Layer 9 of a small transformer language model trained on English Wikipedia (15 layers, counted from 0, width 64). Numbers have three digits each and are written without spaces.
Take only the direct path to the model's output, skipping the later layers: a vector added to the residual stream pushes a token's score in proportion to its dot product with that token's output vector.

Output vectors of the tokens that the questions are about. A number n stands for (n - 500) times 0.015.
"″": 472556532461512472495530547440589508477514507504593471508540475513409493494480465523441574593497506548524463445524497429605505452503525513499456453453544624511432414596573479582419478492448464
"bon": 479553533556505528496463504550502566503553433547597505468495502457500485546468475526479490514441452494561484495474459485463596488499519555483448553491540544532501549607526427552454535483464445
"most": 470520514516505513497536527471516517467539403485556466478474468469530540495391475447540497516511528486557476460470437449528518501531515508472480493514571531486462446597486500563472532451456434
"ead": 512561504493466491466532470541493470470559458494553437472529465461470545503409445521544537497483517504511452468475558384533493446468517516444418574445502536469520449587598535541434488477482421
"′": 545521497504478489457554525440506516502516495457585541491435515536396550494439478531382513513480519548550471457501497491553573516494496542443466531450537618502417465601601510552431461487467410
" NLS": 494626579593433308342624642574566511384645424575675420404503397381303497641328264503437564673384323553642430032462491449570620357620391572395319632520671723695402382907685530637098583344226334
"ils": 506615555541482437469537510522486491511494454536556527453546513503476562501463443445456530504476467534498521464468515548468540471467523457501448488489515567463483449579524548554439490500392478
"place": 495501507469472470508576470437526480453570482538541507509453485471421533490427448459454551495466468543499451444479447500511540443520443586568449495537512495524482494594532426538476530446506436
"ute": 482534530553463516463484524546515473426477480570485464478496453461420526522450464552474448516545493494560509478531523493488479463524555482425427563477603547474431418584558545515458533537383489
"aut": 510488464483471525459496519537509500495539487497541501529487469483404511505421423510470522477517418548534438464518464474568558489546450472470439461461535496548460498567510522583453520458441559
"Ch": 528511550472532469477481520509503499502525502542542502460482476516455514552487510502475495509534418518539466463485488521499547491525467518476506503540500529513448480556474489555445505503462457
"ab": 503493501482515506513527502549499495502477480500516495460485466457485530549441398511493495466469468558539475480479496451555507427474435494444480501510519502517496526564515524545436487500513513
"Gls": 520475483555455455502541542533511551434570500472601540473446409385425501552464454448446486494444441582524512380565515469456587371570414612489472522423528516545412386586533496556351457517382498
"\n\n": 514496529505513464499470486495550564508500521506477486519535462527509501567517465507405501567429447546502493488458527451468465484487477493525490539488486532496518503503526527504471488525445449
"erson": 464535552502470536422525492543558481508543421575553522461461506480483546531457495576477514488384434503469436452511531476486480435486477520459407589483515531505493489579504517565389505407446509
"tle": 576486568510462500492561506509473531388518542496538484449557465442464434554423464574491539499515481540490510470486467448568537378546499497480458564446517475550480493557513418545433527505422419
"ough": 529522568503511480469533544526520549507568420561519481483496439436461509477423392441440496505414485554518487479524513542549457483523491495471423527493532495492516434581492474456399508454490466
" and": 516536503477450442507463465514496536483515522494482453511516499489516476475492478507536470514471512507496527497492463474506512496459504523461472515529496507495489509486521524509512521488481471
"ph": 497508551469549475539553502478523516476573440500578499476501458468405475520452507512520483558456516517543501502505471498522542492503527504458431512443571505577472477572500479560448501541409510
" Density": 527500547561505484477559521508485422471521525466521385467520462515405558529437416520521553590556480456556467423511481503511573399533383512468463589483562594517494468576536528562427568547415518
"int": 459540534486507515480500505551535409444508474509505464465481479482433551485447512498486567538419461523493535466473526517484524469528525532518424481548570516493481526568491556544444571474483513
"ject": 498537547468520532479534557577543505478529506555511490515497507460444500624416456459475512507543544520535473475417476471500561430545511507478429495531538583524497514561504504519432551451455477
"rik": 511514538506453499451620536524559513476544518569510525459445497471491467491434484488476588518472448527501518491450489442545492427488484491516465553496525537511464511580550541500429476464429432
"Scientific": 547584482491468502425505575462496413401570403536519462509438492475433470551523482504462484535527464547563482438540534435512611388507397508445432591582487577577488469608498553548399529449485502
"ir": 507527517506473505481530524528508491445464435548501484459519494452418537548429477522478548476466512539553536489480485503492470504494453470556464507538573532486468524549527534524463497480472489
"ition": 502521550538488490435496526546446430507442477548515423509467585410491528523440458512373470504536511515531468456524502425507556453484446439440480548461582545514512443599557513605464514492430459
" Elevation": 509475550551509492454513512458548484483562502473503496450541497433478537558438485465459557578482412450551440431433518466489514497561482552456411459538538568498495533540498524475397545464412409
"day": 442527495512482394460552507488490477478556419514553406406573486518457435497500457440453493510471512516504506479517492408491526418513434554515474522520562493490480529577515464513472490425441443
" |": 488554523474483508475547486510481536449497528472502492520540506488500487516481466426501505495514468428460501504511510526525514505480468563502481512477495556517446489506515458489436562492522504
" List": 516538512523508482520463465545526458493552463505522511492464476497479472518436461475457537583482479473553434474503510472512506503514544495472514509521579580512498414532554496585449509478457511

Each question shows what one neuron of this layer's MLP adds at an activation of 1. A number n stands for (n - 500) times 0.00086.

n121: 439616558500726436529491491584568452470321593452711510398592673349684482546369571537531268588455556377328662390584491481567448551313405467620438410443651499626592489433610713429534554366568549
Pushed up most: "ition"

n18: 558395564573482503434650204343508335578384520525409599608595288357543502511524499640603448391425637622447430588256560540460404479529519473486615510462526518396469400595638447694582578407458342
Pushed up most: "ead"

n78: 372546394381600593397445397419494519487390346343715552375524413633428345548478662464443350356572316523392353502514639654552296589526572466454586523590632524410247372700506737488678495402472371
Pushed down most: " Density"

n237: 404546267400439482179464433403462468284358427451442683512682508490507698658352444738535523520414334543667278635650545468795581595510466587558549627473317593802403478430444519528429427654427651
Pushed down most: "day"

n73: 552565578401629515508503479156479469446362471665482316526558555360443745533689492573565553509383694476602535491522554557480358569465347437572556635624627373456406508622306349529488550519403705
Pushed up most: "ir"

n75: 434299481383524490595407495507534511406602333564461512690485403402550333473633625357460523334592522640282500478548574491519329373561511504543541418501662518474655475672608526313575539638302505
Pushed up most: "Gls"

n173: 764397433323587585351665416665544509485403320362544756585532523471539497340359609464576456623731457620347360354343590542480360454266611586343406598625418671278741381520195524688420461337637583
Which two tokens does it push up most, strongest first? "erson", "ead"

n43: 713521335442492382332519494532444276680373430467339458625501722589600596544653607566568397673470518572588435545613290444554580350626431478657371707666421543418450359573631617590361437602457429
Which two tokens does it push up most, strongest first? "Scientific", " NLS"

n196: 522449460529476621566575501640513359585558493418695468419587478491404546483525455513447506597530644394472606508586546576446449376602525344417403573617450327494499586584500456572430675577640743
Which two tokens does it push up most, strongest first? " Density", "int"

n107: 363466478293406688436537583614318500652452627334498524645540354540283448603497368345574579481673496508507540584467385342540543440711311417495438445525509303437617446619501661552593579566590495
Pushed up most: "aut"

n113: 629604410466394401472521398520372719541430571429633405571644600502443459388569550529478294577359356393508485565447432301590325633522416557513381448518441531544277652463423510288280597375478666
Pushed up most: " |"

n142: 652549440554495636691612619472493445564657520535652509468530432606479529528471531523494690364468583440448617569599289586556533522560511624517503526641334566439490414467392477430542525505505503
Pushed up most: "place"

n185: 326516541587646454488617451409541341601436715476432628500508241509379389414499469478520449585726569399461637367622320529456412590646522417544463549624374613459543535458547625501513539342474635
Pushed up most: " Density"

n129: 450608607470725378574372334587602237658559394418364538579499521431656583520529640361430585526399371492650291672464452354546406516684421613371709382589607467536545477601495397474290382459555602
Which two tokens does it push up most, strongest first? " List", " Elevation"

n100: 522199367364416449606348633504619490633662534376500451402546535493424593577673425465600611616550533542549530471526490595490381477595502582586494406466668495539681512570385553479346614491497423
Which two tokens does it push up most, strongest first? " NLS", " Elevation"

n193: 506420471465540517550341319500516440737533639683504499431582590295350617475718737661575657442477406427558465554410563430401433436553456328273689502633364439648359528589587625565485350607500487
Pushed up most: "Ch"

n242: 516624611492393512467620407637499556522516470552494495493356632454609332430665556478579607482498467498513468643611360331519515461406430471393491525470399396502547501638505502412549590568416673
Pushed up most: "rik"

n2: 613347456458517397450341454525710540466319536413594334520552297624370266519548554364658563337551444353525526374481627540518535689500458293331573567363519629357370499459437622482370515815567518
Pushed down most: "place"

n123: 679454382637576357540611591616620408486296491393591735568515467550623633419287320636633312408572290522591444649416332383486376482451547411356450455556531598566535405566527571619435394537520564
Pushed down most: "day"

n91: 486736566641651472395687447468515440417423780534702369360514304527581474571396489402569602389583531537509607334538486635634519651303460613506537470555177474582529583688294613493576228396298630
Which two tokens does it push up most, strongest first? " NLS", "ils"

n101: 509460415295533592640455473344612657366555526504549606499493516440609453457421384460641516534637557392421646346544460605580661417518567465412637629452394501486630491395593542532412447545503520
Pushed up most: "tle"

n156: 498339516607301451477573474511574524482538514391349541426640484510552361339246473520402477350526537246465545498713465304323331354765440459383462499483515388568793539410548531625667471750713333
Pushed up most: "tle"

n223: 415497749440578604579556562693562334612435538482628509555496455560585580540443605411512480364648702455469474523515369466553460547570621465557498428564494598528677360307344454519410516516624470
Pushed up most: "ject"

n219: 406553440607528531396418485562504579550627455503472546289286601472473493306524691430599363633510541571420605406541692627413367546487541399509513426476581572438620523533453566474553549473557566
Pushed up most: "int"

n35: 464683478593596410633308584517480520433569548444604500541560586493573464406481639520548328505429685452720392574636404523366522433409478539623506543367588658524608478403494365480460660313523603
Pushed down most: "rik"

n90: 490549546595682515619662634596453638632527378420586545294546673500627402428363346400409424515646546705352750432580544482360491548420580361634475364508651614524620428440446532430446545742620420
Which two tokens does it push up most, strongest first? "ils", "ough"

n206: 543491490571493478287449386529220603379523696531554639458545432384573438419450789542299456533429624551463413237398342526727692296559392460339500506614505557337652418477757701464622469315438480
Pushed up most: " NLS"

n171: 587412351525439561697619393481514497351282641567493574750391453429297543394473645622677458347386640515307545335424764586459351636461613244693507400469494621615380507500442387494573564433575415
Pushed up most: "ir"

n235: 258412508470634440495464364669485485550404450586392590541519575369585626428316628453517364550539634658610502440503508399610345431520428524353615406597495503467502578453513592627577580512764763
Pushed up most: "ab"

n36: 464395574531434499609392330438616689503706593459767434680356402399609584631305376463374462618501507481617382700505524458513575492678332471537532496447451658283548629460610657380526425470456356
Pushed down most: "int"

n105: 461504461536696652493498404535531710420493447347480551447463553418797481619413623378462351542448523545463457336431531556618379632467420550490586365408654270477444536606307435449472473622500492
Pushed up most: "most"

n179: 466357465557521435426337540518405449517453571524461672547546555525388354390671495418392425406489620343534534490635509529428321420450529495658502615476580595571589337591498473434517715479517605
Pushed up most: "ute"

n128: 568449534457518551321603429465579432497425685451446473519648466448524501457479734603530477545562497483529618457582443509565478430553532366449591581429314380483603409592292357443509571483503660
Pushed up most: "tle"

n184: 479569491401431461381343458317558689487636452549410494457553613584376488333657615626621571616536369488596538480617412607484494568485367520491645342607342495422532517483294348531231558531525605
Which two tokens does it push up most, strongest first? "Ch", "Scientific"

n177: 544353653409701332644476328479418476538522551503556415477523363449279478360563523621617310551614601576373401385622464732702639544505555612422444441456608651520593489513580498628579381546641693
Pushed up most: "ph"

n255: 572637616602435422510436365462604613451650517359410540325563419476453645321492673328456443789507534581336689493521510506335627634401383461538451560425720575555503469629442565575541558325314754
Pushed down most: "ab"

n79: 517604491624494573474492382529600348638648576460541630518344495399525497383625352235443466757407747539565759500487688419512546636316766499517628291386596587547518403427526299605365532598392539
Which two tokens does it push up most, strongest first? " List", "″"

n57: 318482424475441542494439358600455404468581542471526623432559414265367522442570559327658463451532459600510559284617517511638431666413437550482517431489726325548552431565534568441602448670406482
Which two tokens does it push up most, strongest first? "Gls", " NLS"

n198: 549560505484411650552631552506465479664413454385546606333492386402382377385570524459537760427583533459639441388614516473458588468608254360538404357468445525483517694440558433493544502477496566
Pushed up most: "aut"

n231: 562462554580590469427528647483580638465614604448601587516423500522707656373508566519419670491584602319400692453769445496369522540492424550473525333349439393554385512415450517411541380527519552
Which two tokens does it push up most, strongest first? "Gls", " |"